Layer 2 of a small transformer language model trained on English Wikipedia (16 layers, counted from 0, width 64).
A neuron's activation on a vector x is SiLU(gate . x) times (in . x), where the dot is the dot product.
The model reads these tokens: "f" "i" " guitar" "," " vi" "nt" "age" " electric" " key" "board" "s" " and" " \"" "dr" "ea" "my" "," " laid" "-" "back" "\"" " instrument" "ation" "." " Jenn" "ie" " was" " creat" "ive" "ly" " involved" " throughout"

The vector x that enters this layer's MLP at each token. A number n stands for n times 0.0058.
0 "f": 90 189 -69 14 -80 -56 -106 138 -146 -21 29 113 36 188 144 -27 -85 -6 45 42 49 -72 45 -107 373 147 28 311 -63 -121 10 44 -173 -113 -16 151 82 -25 39 -63 -41 -17 -18 -24 -36 -24 9 -97 -15 -46 -164 -124 210 25 -55 281 -70 101 8 26 80 18 114 52
1 "i": 64 111 36 128 73 90 -38 181 -134 84 103 28 -2 44 113 -42 15 -154 3 83 2 -23 -131 52 271 51 127 322 -78 53 180 21 -183 -16 110 100 -35 36 -86 -171 -52 55 -6 -28 -20 -2 -46 16 5 -63 -142 2 74 179 70 248 -88 195 -71 -33 134 -212 184 5
2 " guitar": -23 48 -213 35 -55 -104 56 122 -21 72 -49 126 193 137 -213 -141 42 -177 55 -91 154 -201 32 54 138 69 63 116 -51 -126 215 -115 -87 -119 -8 -156 -106 -39 98 -113 53 81 182 -21 123 158 -27 -115 77 -84 -13 103 -103 81 -68 121 11 -47 -94 1 243 87 21 -111
3 ",": -48 45 197 188 -63 -161 -26 -73 -2 8 162 227 -67 44 54 -77 -53 -72 10 -120 -87 -144 -16 294 -70 -65 24 54 -7 -112 218 45 -201 -154 136 -108 72 94 57 -90 -66 68 64 25 -84 151 152 -56 -27 20 4 -49 -18 101 -9 -52 50 32 -164 -34 235 164 -108 -25
4 " vi": 173 26 32 -129 162 25 25 66 -115 -97 140 47 15 142 -91 -87 -77 -162 -32 -30 391 -45 -127 -102 89 -18 104 -49 -22 -27 213 -75 -140 180 121 -66 9 48 71 -1 29 -42 -86 -74 53 -44 -232 95 53 40 62 -74 -22 -24 -113 138 85 46 -124 49 222 -14 -116 -171
5 "nt": -376 176 -71 -83 -69 168 3 31 -54 67 -66 160 -26 -163 -136 -37 166 180 62 -7 126 54 -11 -96 222 106 -8 145 -119 -113 -137 96 -78 29 75 23 64 -74 -105 63 -109 135 82 -56 -73 -13 -69 -101 -77 87 -30 -46 98 -28 -9 156 135 17 -77 183 94 -269 -94 -126
6 "age": -232 128 -133 108 39 2 156 85 32 88 -6 -38 -61 183 -59 -253 6 -359 -6 20 129 72 14 84 115 40 55 248 111 -144 18 93 32 -67 25 -151 39 -93 89 -53 6 -86 -74 130 42 -38 28 79 41 31 63 135 -14 -87 279 36 33 23 -49 -68 13 -11 -60 -144
7 " electric": -192 96 -173 -2 113 -137 -36 146 -59 27 -137 -8 113 -35 -55 -61 -10 -74 74 118 151 -13 -6 33 216 -47 82 192 -66 -185 86 -65 -120 -31 -158 1 -191 -52 85 -148 117 -198 197 -6 58 40 -83 -20 81 -3 -42 70 -72 275 -10 158 -32 -39 -218 -60 144 46 -58 -81
8 " key": -62 55 -154 56 110 -94 -35 69 -92 148 -192 100 50 263 -259 -150 18 -164 57 40 251 -87 36 135 162 123 28 145 -118 -160 101 0 -55 -44 -101 101 -91 -114 61 -4 -41 -176 89 5 100 86 -60 35 74 -126 -54 132 33 40 -216 161 47 -69 -119 -81 -40 33 -62 -3
9 "board": -1 49 -237 59 29 -196 -25 156 -6 28 -66 105 159 59 -121 -138 152 -142 127 -48 128 -70 45 45 203 122 41 206 -13 -174 141 -131 -4 -22 -23 -91 -45 -153 -14 -77 28 -31 169 105 36 170 -12 -52 -1 0 -109 188 -19 19 -41 161 67 -118 -165 -45 120 180 14 -67
10 "s": -140 -29 -158 -15 54 -82 -53 111 33 204 92 -88 -11 111 17 -174 21 -82 17 -55 271 -208 -52 118 108 185 -38 247 -26 82 16 -35 -10 0 235 -36 279 31 -37 -39 -167 44 -7 -201 152 78 -19 42 -51 -77 69 40 56 29 106 7 -76 93 -195 -73 102 -73 -37 -85
11 " and": -79 122 198 113 150 -104 141 -75 -11 -14 -4 316 -55 -155 35 -38 -13 -130 3 -80 -52 30 -21 333 -55 -53 -127 124 -92 -10 35 65 -208 13 141 23 -99 97 83 -114 13 -65 -35 -150 -43 66 77 154 -31 53 -59 -4 15 71 9 -13 71 37 -142 51 239 49 -160 63
12 " \"": 24 139 2 55 -21 151 26 -11 1 108 -58 -11 -78 273 -76 -70 152 53 106 -179 34 -30 36 156 -182 154 8 102 -77 -86 176 173 -114 123 -5 -89 57 42 -56 2 63 25 181 -26 195 13 23 211 -69 50 17 -134 -58 -139 -58 -78 -193 -201 31 -173 84 -238 23 -183
13 "dr": 187 110 20 -43 -5 -157 88 29 64 -111 173 25 154 138 121 -25 -60 5 91 247 164 -130 50 -78 144 212 82 81 18 -101 35 22 41 67 10 -77 157 38 8 -126 28 9 63 -37 -167 59 -124 -208 -223 -74 -117 -69 56 46 31 188 -30 -46 -191 -55 -126 49 -126 -33
14 "ea": 57 7 -104 183 -60 279 184 122 24 -105 163 -83 65 183 -26 75 -31 -161 -24 126 -31 14 -1 -139 472 23 82 129 -55 -15 98 143 -73 -105 129 133 31 -69 -136 -105 26 103 -134 -40 -17 44 43 -108 -130 -45 -150 -102 37 148 -62 -49 -91 30 174 104 2 1 -54 -118
15 "my": 93 38 -1 -12 47 -74 77 203 -5 -18 200 35 -111 230 -133 -150 151 -86 87 -263 145 159 -87 -106 -38 152 18 218 -107 -38 30 -30 136 14 134 19 251 -37 -23 -63 34 -32 -17 44 115 79 60 -35 -21 -50 -8 242 -61 196 -66 157 -6 88 -27 68 -68 -127 -164 -13
16 ",": -47 13 178 187 -99 -181 -90 -55 10 -11 156 173 -117 50 97 -58 -76 -66 22 -67 -63 -68 -21 265 15 -65 21 56 -19 -101 224 48 -191 -136 139 -75 113 155 51 -71 -3 101 75 28 -101 204 156 -55 -41 -2 11 -29 13 177 6 -42 75 -15 -180 16 255 124 -72 -9
17 " laid": -177 78 21 -55 -142 144 -3 106 34 74 21 -77 176 172 -37 -109 141 -157 -17 38 -35 -19 148 169 164 80 -8 66 110 -85 204 -67 -228 -91 -158 198 -103 100 116 79 -119 120 96 146 78 23 -119 -119 -44 23 -3 57 8 -217 -14 162 5 39 -119 146 95 1 205 -13
18 "-": -10 44 -173 13 161 -137 -70 -239 -25 -33 86 -59 -121 199 11 -50 -28 -198 55 -196 -158 -187 -179 172 105 -106 -51 99 -9 -82 234 -126 -22 197 -33 22 48 33 133 107 62 52 122 -128 44 6 85 -38 -38 87 -146 -36 111 -30 -41 175 -126 54 30 125 -2 193 -38 4
19 "back": -140 82 -55 3 -79 -20 180 90 -1 77 -87 84 151 27 -223 -89 -36 -222 39 24 83 -27 62 62 -34 15 101 269 -107 -180 -13 -138 82 -104 -43 7 -3 64 215 61 -225 13 55 141 -5 27 40 -55 -69 90 -66 107 -4 -120 235 209 -80 -128 -165 44 102 1 31 -59
20 "\"": 103 74 20 25 132 -148 -73 -86 -2 133 -55 -69 82 71 -71 -92 77 -4 46 -96 218 14 -103 145 -256 -15 85 140 -6 6 166 299 -162 -15 -39 -41 -2 76 92 37 112 219 180 151 89 24 102 150 -35 40 -124 -116 -114 -97 -2 -11 65 142 -69 75 315 79 57 -191
21 " instrument": -136 81 -190 6 250 -124 25 253 45 25 8 24 145 -25 -94 -97 9 -171 50 -7 117 -34 8 96 107 82 50 156 23 -84 142 -190 -70 -60 -106 -194 -116 -6 -7 -92 -23 95 198 -133 169 131 -230 -72 22 71 80 0 -89 -64 13 131 75 20 -138 61 83 22 -98 -174
22 "ation": -57 69 -229 -1 136 -111 -25 264 -69 65 -170 -35 -123 135 148 -297 -45 -50 74 -33 106 67 -38 108 153 99 50 276 -17 -101 -52 -53 -186 -98 -27 -199 0 0 -203 -37 -61 -126 -31 -12 -5 22 -86 79 -64 64 111 -105 25 8 34 58 -16 227 -146 24 15 17 -13 -8
23 ".": -109 0 232 145 -180 -128 -49 -270 66 -9 -30 19 128 160 103 -305 -50 -136 -33 -23 -122 -33 -82 105 65 -64 25 39 -194 84 66 -21 -117 -40 47 55 130 -1 117 -107 -1 112 127 -88 -10 -54 -162 69 -146 -119 -35 -150 -106 103 -54 -76 25 112 -85 -3 179 10 -67 -147
24 " Jenn": -42 62 58 -65 -16 -52 132 -47 103 -166 5 144 232 174 -51 -30 -35 -184 25 91 199 -39 52 -111 89 -52 43 -159 -124 -97 189 116 -204 -44 271 -117 -71 43 13 -45 -10 122 206 77 -18 -1 46 -128 33 -11 21 -221 -130 -144 -54 159 -62 -66 -71 -26 -138 70 -121 -87
25 "ie": 74 128 -198 93 -191 32 213 85 -42 -70 115 37 15 -53 -113 -145 39 -137 37 -58 -6 5 -62 -51 -17 64 121 166 -188 -35 161 162 -153 -125 101 -58 128 25 91 -100 -87 112 -118 152 -17 -101 89 -56 27 -73 69 104 -58 339 -37 180 -156 30 25 19 -98 -156 -1 -120
26 " was": -126 108 73 -164 85 0 311 26 103 192 23 -87 0 71 75 -49 243 69 -36 -159 -106 -50 173 91 16 -113 -110 112 -86 124 -25 -71 -296 33 -46 196 -22 39 -4 86 103 92 109 -84 -49 -41 -78 -72 37 78 136 128 -8 46 9 -71 -94 23 -57 -42 355 66 -88 -89
27 " creat": -119 1 -170 -6 122 -79 -27 113 94 13 -66 56 86 128 -297 -233 -104 -45 29 41 203 7 -8 157 208 6 112 55 -95 -153 227 38 -97 54 -54 -143 -158 159 -62 -101 -33 -13 -22 230 57 126 -184 -95 -5 -42 119 -65 -33 11 28 47 -54 -7 -107 -68 -74 104 -143 66
28 "ive": -146 90 -112 -71 26 80 -13 59 -144 188 -99 42 -29 24 -263 -172 27 -236 40 4 223 85 -67 50 98 41 190 194 -101 -114 1 120 -127 -143 -158 52 -11 -26 66 -135 -61 -72 -102 86 -23 15 77 24 -10 7 -71 255 -2 233 12 -3 -107 17 -168 32 62 -171 -20 115
29 "ly": -255 50 -154 44 95 236 152 -108 -96 213 33 128 -53 115 -130 -202 -18 61 17 -92 62 -26 -79 208 -19 131 4 164 -49 -88 2 54 -157 -117 87 85 -60 -40 49 -67 70 -50 -265 -110 -133 -145 64 43 89 128 128 98 -79 151 48 58 72 24 -213 30 33 -95 5 31
30 " involved": 59 -8 -18 1 66 78 27 -33 -44 68 8 88 -58 143 -86 -169 22 -62 -73 98 136 -242 155 300 -168 155 -7 -63 -139 9 22 -161 -224 3 -98 -134 75 -61 181 24 12 -98 23 -77 107 77 -72 20 22 31 226 -57 79 -45 148 -54 27 212 -249 115 67 -153 49 -9
31 " throughout": -233 98 106 11 2 16 28 -197 -150 -10 -34 168 73 96 -22 -112 -45 -142 -27 126 191 -56 25 259 103 99 118 27 48 -21 -17 162 -28 -109 143 -156 -66 18 -159 -14 85 -149 2 115 1 220 30 123 10 28 95 95 19 -232 -69 -76 -29 -73 -235 -86 14 98 -94 -37

Each question shows the input weights of one neuron of the MLP. A number n stands for n times 0.00094.

n39 gate: 6 -12 -29 110 -335 38 -13 -88 246 -73 21 -31 -116 -193 266 -9 15 -66 -25 -252 -42 -128 150 88 -301 206 -215 -266 53 68 -188 212 -69 51 -59 -12 -113 -67 17 -96 -74 35 -149 14 32 55 -164 -176 -7 -181 -55 -30 111 -126 -110 -104 188 -111 137 -105 15 226 -166 -11
n39 in: 136 -155 28 -220 119 58 -102 -98 -55 -61 48 -184 -46 -43 -341 12 -121 265 -165 148 -44 -23 -131 -140 49 -105 143 82 -105 19 25 76 128 67 47 -46 76 -2 -103 -96 53 -106 -84 59 17 -159 126 38 49 23 -65 95 -6 25 -48 70 -102 -86 -15 157 -126 -139 61 54
On which token does it fire most, and how strongly? 21 " instrument", at about 0.32

n117 gate: -42 -20 94 26 -35 -47 -56 64 60 -133 130 -128 -157 -141 -35 154 35 232 -116 -38 -143 -222 176 -84 -7 -165 -302 -3 99 -129 -83 139 -92 -135 -74 114 -16 179 4 127 209 96 -14 144 -43 -246 -157 -37 -15 -97 -34 61 217 -60 -104 74 158 -118 218 -37 -18 22 -59 251
n117 in: -138 93 74 67 105 -126 -27 17 -70 -112 109 -65 7 -69 81 89 126 181 -130 70 -24 -119 176 84 171 -113 -11 34 33 32 -84 65 -192 -115 -63 -92 -39 52 95 142 204 59 -120 127 -69 -13 -73 -49 -26 110 48 -30 175 -100 -85 127 196 -40 6 -37 42 86 -54 77
On which token does it fire most, and how strongly? 26 " was", at about 0.34

n147 gate: 115 -67 61 -39 -51 42 5 -80 -38 15 42 -107 -7 -148 -205 10 -261 3 -21 -28 188 6 81 29 -13 -80 23 27 -63 -74 200 -74 -197 -162 64 -111 16 -9 -138 46 11 -128 -54 257 82 124 136 -123 -5 -46 32 -6 53 101 100 87 -1 73 -57 72 6 59 -51 -45
n147 in: -76 -16 -191 50 -80 163 33 217 120 -113 -173 112 61 37 176 -86 132 -84 -62 -57 -19 -80 21 -95 143 -83 33 152 5 78 -103 71 0 132 65 -45 73 126 -161 -66 20 132 -7 23 -92 111 -61 -58 10 79 -62 -65 -32 -68 -195 -79 -21 34 20 -29 84 77 -90 -49
On which token does it fire most, and how strongly? 27 " creat", at about 0.43

n168 gate: 62 -200 69 139 23 52 -10 -1 5 9 171 -131 -109 57 -126 113 -118 35 -64 -163 30 -22 -76 -67 -254 -118 186 -215 86 74 38 20 234 168 -62 -58 71 -65 190 -224 26 -43 -217 155 51 -90 -126 80 72 148 -44 120 -69 -65 45 -77 -6 -19 296 -83 -57 -91 -148 -206
n168 in: 12 -106 -19 89 133 244 -30 7 123 15 248 -43 -115 182 -143 98 19 -185 77 -173 45 -43 -24 -103 -114 52 69 -59 -145 94 115 -35 156 111 93 -63 -91 -101 100 -196 104 43 -148 44 20 -33 -20 92 25 -223 -12 -103 75 80 127 -40 -18 55 -18 13 -54 -78 -127 -285
Its two highest activations, in order, are on tokens 4 " vi", 15 "my"

n4 gate: 152 183 -25 -22 -16 52 -87 -32 -39 -97 21 -32 -28 -15 29 182 -121 -36 -41 -83 28 -96 -43 38 -3 213 53 52 -38 -56 18 38 47 -206 -43 -139 148 -34 78 -60 -73 63 -221 58 -20 118 -28 33 -50 -124 111 25 42 -35 -66 -75 -160 -132 139 -71 -106 -66 -110 0
n4 in: -48 -55 -14 49 238 42 31 -18 -23 -107 74 78 -50 -123 55 128 134 0 73 61 58 -55 76 20 -31 269 -9 182 49 -20 2 81 -44 -44 51 -177 127 -90 119 -168 -14 79 -184 -209 -138 35 1 11 -2 -26 126 -41 30 -70 25 5 -55 33 5 -132 -46 -7 -29 86
Its three highest activations, in order, are on tokens 13 "dr", 25 "ie", 17 " laid"

n127 gate: 100 -245 -67 -54 -18 -59 -170 118 113 -14 132 -35 15 51 22 -106 -66 169 -28 153 -182 66 212 -48 2 -162 -116 -81 152 156 100 -187 -168 -27 80 -201 9 -111 -21 -119 24 29 -76 4 -88 -80 -19 69 -84 -38 41 46 24 62 36 72 56 -34 -134 45 -13 349 -284 276
n127 in: -146 45 -127 -200 -78 59 211 105 43 -36 -17 18 -9 -13 244 13 50 156 -81 61 17 138 46 31 78 113 55 -13 12 18 -125 -93 25 59 -50 -72 3 -91 23 67 -3 31 -41 40 -177 69 -167 112 213 -65 152 202 120 -42 10 28 17 94 -173 157 57 -99 -23 129
Its three highest activations, in order, are on tokens 20 "\"", 12 " \"", 22 "ation"

n132 gate: -30 -99 13 214 11 -180 -138 32 86 -159 157 162 85 38 70 32 -109 75 -119 166 -55 -51 -168 -22 40 -73 -23 -22 57 53 -73 54 342 -62 -161 -138 164 100 32 -43 -157 137 125 -117 84 -54 -100 119 -141 94 -155 265 -95 89 78 -139 45 46 133 -103 16 128 -78 130
n132 in: -90 -38 108 217 50 -63 -80 -202 23 -178 237 155 131 178 -20 10 175 -36 63 147 112 27 -58 -31 65 -143 -1 45 -30 9 7 -60 172 -9 -98 -69 91 -14 -56 -19 -151 132 78 -217 95 12 -149 -71 40 -158 157 36 87 147 138 -59 24 50 -93 1 -62 26 83 -16
Its two highest activations, in order, are on tokens 23 ".", 13 "dr"

n138 gate: 36 -81 -58 27 11 -32 -42 8 99 -164 25 -143 -131 -7 22 -47 -82 139 84 19 59 -54 -61 62 -70 -75 85 23 189 170 -120 65 29 -114 -109 -21 -4 -139 56 78 135 -89 11 28 119 28 -4 23 133 -41 -79 137 -52 -111 215 -49 -83 88 -152 -183 159 118 122 53
n138 in: 52 -101 -222 -30 -21 -26 -163 11 24 -105 -50 -31 -163 70 181 -9 -81 63 129 68 122 -23 24 -98 -31 -124 55 98 122 76 -8 -1 -15 105 -39 91 92 -15 50 6 72 -111 25 1 -13 -19 13 -41 241 -33 -99 39 46 36 110 46 -150 -31 -8 17 235 201 1 46
On which token does it fire most? 5 "nt"

n68 gate: -23 -62 52 78 88 -64 -126 67 160 42 -61 -129 281 -16 25 -80 -125 20 100 70 -164 173 34 121 -28 67 -112 136 99 14 -197 75 -27 -25 -256 -279 91 2 -46 49 -330 142 156 -25 -27 151 22 -15 -72 -133 166 229 -161 43 -21 -57 111 -82 -84 -122 -48 150 -72 26
n68 in: -74 37 116 93 54 -59 -209 -106 42 -169 -60 -94 78 50 42 94 -38 -67 -28 -25 -180 161 59 -24 132 -87 -21 0 -91 -121 -178 -120 -119 182 122 -72 -76 65 -97 -44 -15 -205 345 32 78 155 119 47 6 -36 -7 61 12 -98 29 57 -49 113 26 346 84 92 85 156
Its two highest activations, in order, are on tokens 29 "ly", 25 "ie"

n122 gate: 107 16 -20 77 43 -47 132 127 -32 185 169 -258 180 -30 -116 115 -132 134 -51 -194 -62 109 36 -53 -340 -102 61 64 6 -93 0 -134 119 52 -42 41 153 -108 -37 -25 78 176 130 -9 149 -55 -7 -109 -162 -73 46 -19 -112 -165 65 -81 211 -56 135 -10 -95 -59 16 83
n122 in: 81 -19 -105 41 138 -44 86 21 -72 22 75 -22 53 58 -1 107 -17 85 -157 -107 52 165 95 -101 -38 41 -42 90 -35 -142 123 -32 -33 -52 142 -25 194 -106 -20 -138 -19 124 -57 -97 150 21 54 -138 -267 -143 122 -50 -203 -212 68 -10 -28 -36 29 -95 -72 -84 -102 49
On which token does it fire most? 15 "my"

n121 gate: 57 -117 107 -37 -169 -104 26 -55 28 -54 -119 -274 -142 -217 15 6 122 57 -31 36 51 -92 -30 206 -66 75 27 22 109 121 -122 64 -159 50 -106 204 -16 -75 160 -113 99 10 29 -49 -174 20 83 -202 9 -149 -215 270 183 -117 -132 -111 51 77 -3 45 -137 38 163 56
n121 in: 132 -21 13 -54 38 37 134 -12 -48 -78 -20 5 118 85 -14 -13 -35 -42 -72 27 -179 139 -65 -128 -77 -151 -9 -18 54 -161 -51 115 267 11 30 -62 25 115 -141 -17 -142 -53 -67 46 201 -232 -222 122 98 102 38 113 -78 -42 177 -43 -88 -42 66 42 -39 -139 -208 41
On which token does it fire most? 2 " guitar"

n179 gate: -62 -6 -29 -156 247 72 24 80 -132 200 -2 -234 84 77 10 14 -205 -191 -20 108 -218 130 41 -77 -158 -218 25 -208 219 151 -72 -260 79 7 -207 -13 -49 -49 159 152 277 167 93 5 -60 72 -86 -149 -7 24 256 128 -61 -162 -12 -104 -1 103 -140 134 30 81 -166 -241
n179 in: 21 -180 69 -5 -22 -57 138 -130 -49 174 -28 43 -257 -31 46 -146 -84 189 94 -73 -23 -306 38 128 -54 109 -110 4 61 -77 163 6 -99 76 47 18 -47 -93 116 61 -95 122 -156 -100 -78 -187 -207 47 40 -86 -155 -133 142 24 -40 -44 6 -24 14 277 -27 25 62 122
On which token does it fire most, and how strongly? 30 " involved", at about 0.41

n98 gate: -42 -84 155 -146 31 212 19 -3 -306 -95 -209 -145 257 40 -100 124 170 60 91 127 -69 85 -5 -179 34 -140 123 -160 10 -12 -169 52 -36 -7 -90 -2 24 106 90 110 56 -83 -249 108 -96 75 55 147 108 83 -86 -6 -58 -294 -103 -38 163 137 -24 123 163 -48 60 -12
n98 in: -86 130 25 -136 103 -232 154 85 -64 123 -148 -191 -151 -116 7 -21 119 26 163 -255 -39 -137 61 160 -19 -95 -124 80 46 -8 -111 84 -172 64 -313 237 -53 11 -61 -23 -161 132 142 229 109 -117 -108 -177 29 -16 117 92 -79 99 106 65 37 -186 74 161 -165 33 -130 79
On which token does it fire most? 17 " laid"

n143 gate: 113 -183 63 -55 141 -200 -12 7 -213 -104 -87 28 23 -82 -22 216 -37 38 -89 0 25 -83 32 -48 -130 -142 -184 -131 328 99 -15 -165 -60 6 -103 -55 -71 -209 166 -35 67 96 373 176 90 174 10 133 -22 -206 184 -14 -229 -44 -125 -236 -97 -78 -67 81 89 46 153 -17
n143 in: -88 -95 79 154 22 -138 -30 82 -86 83 -293 56 -191 23 13 102 18 -11 61 -2 -224 -22 53 -5 19 -156 35 -3 -55 52 26 -61 134 -117 58 261 -68 -26 -33 -38 82 108 13 1 -99 -59 -70 54 126 -133 -201 -114 -5 -7 -76 31 16 -105 29 57 189 -151 -159 -156
On which token does it fire most, and how strongly? 13 "dr", at about 0.25

n185 gate: -33 31 15 -31 34 262 -4 62 -132 -1 -29 -209 -64 57 -258 7 -15 -87 -105 -109 -167 -143 82 21 -77 -55 -6 -27 -220 192 68 -25 139 -46 -72 -12 -70 -116 42 -95 -24 -72 -71 129 -68 137 -111 16 -39 22 -16 -121 -127 183 -69 -25 -183 -103 -7 317 -255 62 44 -125
n185 in: 76 259 60 65 70 -19 78 -31 -112 -92 117 -41 -102 12 -33 -197 -195 13 -132 86 36 -223 -209 43 1 -46 93 -11 -176 182 -38 -118 24 -5 -50 65 41 74 338 -29 -35 6 163 56 -235 64 -91 80 14 -43 -74 -57 -125 239 -134 64 -35 -83 90 33 -24 -18 15 -15
On which token does it fire most, and how strongly? 25 "ie", at about 0.64

n6 gate: -67 79 81 -234 263 -17 57 22 3 122 49 -78 -4 71 116 -161 239 161 36 9 97 -17 217 23 -74 -26 23 139 -13 -137 -15 50 -143 40 -14 105 114 -109 82 -190 53 67 -85 167 -76 -218 -50 16 186 -79 8 48 89 69 -110 56 -170 -109 23 131 195 25 -134 100
n6 in: -101 -80 59 -130 61 -79 175 -78 45 144 -95 -210 144 -78 17 134 -52 208 3 13 -105 -15 -5 -49 -113 -12 -252 -6 -123 -22 -170 -77 37 74 -163 130 117 1 216 42 19 -8 270 -107 -8 -142 -85 98 135 -234 93 50 108 -127 -97 -49 123 -82 173 -244 -62 -28 60 -54
On which token does it fire most, and how strongly? 26 " was", at about 2.1

n103 gate: -128 155 -122 -44 -18 101 105 153 74 -75 -247 158 -65 -24 -25 -23 50 -112 126 105 253 127 -34 -35 -26 89 59 89 -136 -26 -53 -27 -23 -124 -90 33 46 36 128 51 -121 8 36 59 59 86 16 -138 77 45 -39 32 30 -74 41 182 -57 -39 -45 -155 -70 -58 -13 -37
n103 in: 39 31 -166 -87 -140 181 -74 106 -161 35 -120 39 39 -61 -98 95 -120 -55 -85 -60 12 -24 49 -112 -123 143 31 -53 -16 74 -157 -3 51 -21 -139 -44 6 -129 125 67 -149 -3 75 98 269 135 -171 -80 131 188 -195 -86 -55 -85 69 147 -1 39 96 -88 -201 -90 23 -30
On which token does it fire most? 19 "back"

n35 gate: -3 19 -139 -112 -77 -61 -51 42 62 128 -113 -13 68 112 -22 -89 -160 -5 49 -10 42 18 167 30 184 214 160 -78 403 -390 -210 -5 46 -54 -52 -248 -139 238 236 75 155 -143 -205 -44 17 -229 39 -115 -42 -90 198 24 -154 120 -137 35 67 12 -62 -29 -4 7 -82 -70
n35 in: -18 43 -102 96 -37 85 135 -123 -151 -76 20 -26 -64 22 -71 -76 -62 -43 -114 20 55 -320 -66 166 -8 32 9 -117 -155 47 154 -7 34 -246 -101 4 53 14 -213 -53 74 76 169 -64 56 -28 163 133 79 -16 68 -98 73 -73 167 -66 94 52 111 120 -349 168 249 176
On which token does it fire most, and how strongly? 29 "ly", at about 0.33

n126 gate: -38 68 -36 -24 67 -113 167 -106 258 133 -90 -32 100 -152 140 108 -17 60 -148 -94 -231 33 -180 -47 72 55 -111 45 117 -54 -46 45 85 14 229 -204 -46 228 -69 -185 -38 -66 -210 -99 57 -126 24 17 24 -68 44 19 -138 140 -146 118 231 -99 -209 203 76 110 106 -119
n126 in: -116 126 -149 99 -113 -40 49 230 11 -70 104 12 -32 151 -61 39 8 -41 -150 23 72 88 -7 -114 87 131 -82 248 45 -16 80 -135 108 36 344 -2 8 29 -199 -18 34 19 -9 -122 -129 -88 90 -46 61 51 -197 39 65 18 -33 155 -33 -3 -70 -46 -18 -113 -5 23
On which token does it fire most, and how strongly? 29 "ly", at about 0.34

n53 gate: -75 -41 -35 -145 -37 -98 139 -94 143 105 -89 73 -64 -103 -144 -113 125 26 -33 -108 181 -77 209 76 48 183 225 -26 -52 -73 118 -42 -76 66 179 -203 243 22 130 35 194 -83 -92 26 -74 -52 121 -112 26 247 62 242 -233 125 39 72 -26 19 -29 215 20 -84 -75 70
n53 in: 120 5 -60 -96 162 3 -10 76 65 98 -58 52 -155 -112 -64 1 -6 49 173 149 -14 -7 -10 61 -98 -5 56 -10 85 -50 -149 -271 32 -81 37 -26 -41 -22 49 -81 189 -22 212 148 51 -120 38 -193 -61 50 -187 -5 -53 162 39 89 -18 81 -115 387 -108 -226 -169 -35
On which token does it fire most, and how strongly? 15 "my", at about 0.94

n26 gate: -1 -73 -5 166 72 83 -84 -70 -20 77 -109 -52 51 22 -58 105 -190 13 103 109 26 69 -28 62 -122 69 -205 72 -36 8 -111 -26 100 -77 -38 28 6 -22 -283 63 -96 22 -25 -227 81 -96 96 -139 -96 -87 63 -82 65 -23 30 -43 57 53 -137 84 111 -45 -161 25
n26 in: -11 -115 31 77 39 30 181 25 80 -77 -15 38 78 -10 -22 71 0 53 99 -63 85 9 -64 -38 103 77 -117 -120 120 -87 17 1 -60 122 95 42 -27 -33 -1 50 -130 113 119 30 -64 13 -107 -58 3 222 136 -109 -93 -22 -106 -103 55 -18 148 -27 -24 -44 -117 127
On which token does it fire most? 5 "nt"

n141 gate: -35 -78 2 198 -136 -94 59 -17 157 69 -50 156 -122 -73 -102 50 -78 -14 -66 -23 -121 16 -19 209 47 158 -103 103 -104 -10 -149 234 -128 99 42 -62 -70 -77 76 18 -128 65 -170 204 101 -101 77 144 131 71 -142 -36 61 46 151 48 184 132 15 159 206 33 69 -12
n141 in: 72 82 -45 8 41 25 125 105 -11 2 139 7 -57 1 65 207 -46 48 -61 17 -73 -72 -162 183 -86 -7 -44 60 -22 -95 -56 132 -199 112 -114 -1 8 18 19 48 -228 75 73 -2 262 -57 -79 233 96 44 10 -51 70 65 -34 -236 -27 111 24 27 86 -190 99 58
Its two highest activations, in order, are on tokens 11 " and", 20 "\""

n92 gate: -37 -67 -26 39 -67 129 95 87 110 26 -30 26 0 23 -96 207 -65 22 45 119 -5 -11 -153 -26 108 54 21 10 -56 -65 -93 79 109 24 56 39 -171 -25 137 -38 17 33 -71 -198 -2 28 -36 25 -57 80 156 -101 -247 -46 78 6 -5 -3 37 225 3 106 48 -11
n92 in: -166 97 -81 38 -8 10 159 -61 96 108 91 41 -19 127 -9 57 -26 -108 -154 -72 -20 115 85 -70 -20 88 7 18 9 -151 -100 101 27 6 62 66 -1 81 65 32 81 77 53 -54 34 -33 18 -47 -56 17 -117 82 -8 207 161 19 -14 17 10 -53 -9 -97 -165 -17
Its two highest activations, in order, are on tokens 14 "ea", 29 "ly"

n181 gate: 107 -207 78 -186 36 -154 -76 -93 17 179 -88 -3 -39 -3 128 228 -60 24 -146 102 -298 134 62 -93 -405 -41 -169 16 -103 -83 -72 87 151 -11 -109 6 142 -77 29 -139 -6 -300 58 38 -74 -287 54 -52 -139 54 6 67 -7 1 -91 51 44 -16 48 111 -295 -104 -124 83
n181 in: -69 17 136 -41 196 -86 -122 -101 43 198 12 163 48 142 148 184 -121 -61 -2 76 -53 99 -6 -48 -116 -117 -87 43 -113 -75 48 -161 -80 8 -121 -87 145 -154 46 -109 -89 -167 54 74 -83 -19 106 -13 -177 119 96 -90 28 -62 -159 97 50 -62 -166 51 -192 -31 -86 130
On which token does it fire most, and how strongly? 14 "ea", at about 0.26

n11 gate: 117 173 56 -83 -47 13 -26 0 79 12 154 18 35 27 -173 111 129 -83 66 57 -33 -93 -195 -20 163 -46 98 -136 -33 15 -65 -74 32 -107 57 27 18 -11 31 44 176 26 -128 -119 80 -31 55 -6 -34 50 -74 -108 -45 -45 -9 -25 82 -19 87 -164 46 -79 -35 68
n11 in: 3 56 -4 27 -20 -34 -57 10 -192 8 61 -58 55 -3 -96 215 136 -125 -107 112 -65 -29 -27 -114 108 51 -63 -113 86 -176 -57 201 128 41 44 -22 40 -11 3 27 -7 68 -54 -157 148 -40 -78 -185 -136 75 -87 -16 -121 40 -46 34 7 25 178 -25 67 -14 -71 67
On which token does it fire most? 14 "ea"

n50 gate: 52 -9 101 -14 89 25 50 66 23 -80 51 -34 -113 22 -321 41 -12 36 -97 141 41 55 147 226 -222 -59 209 -283 56 -164 -250 121 51 -274 8 -54 -257 155 7 -86 -120 132 -42 112 -183 -30 -27 -30 99 -38 -226 73 77 -95 -199 -66 -102 -94 76 -30 -74 -189 -217 100
n50 in: 28 44 52 -63 43 -141 192 126 -103 -63 18 177 47 207 -121 -110 -142 42 97 15 113 37 -28 -123 -74 -18 -27 -179 -78 64 83 -28 142 -16 205 -76 63 10 78 -100 -139 16 22 -275 8 -32 -172 -49 -36 16 134 -37 -62 158 -8 -168 -201 -21 -31 -43 -123 19 -157 -182
Its two highest activations, in order, are on tokens 24 " Jenn", 27 " creat"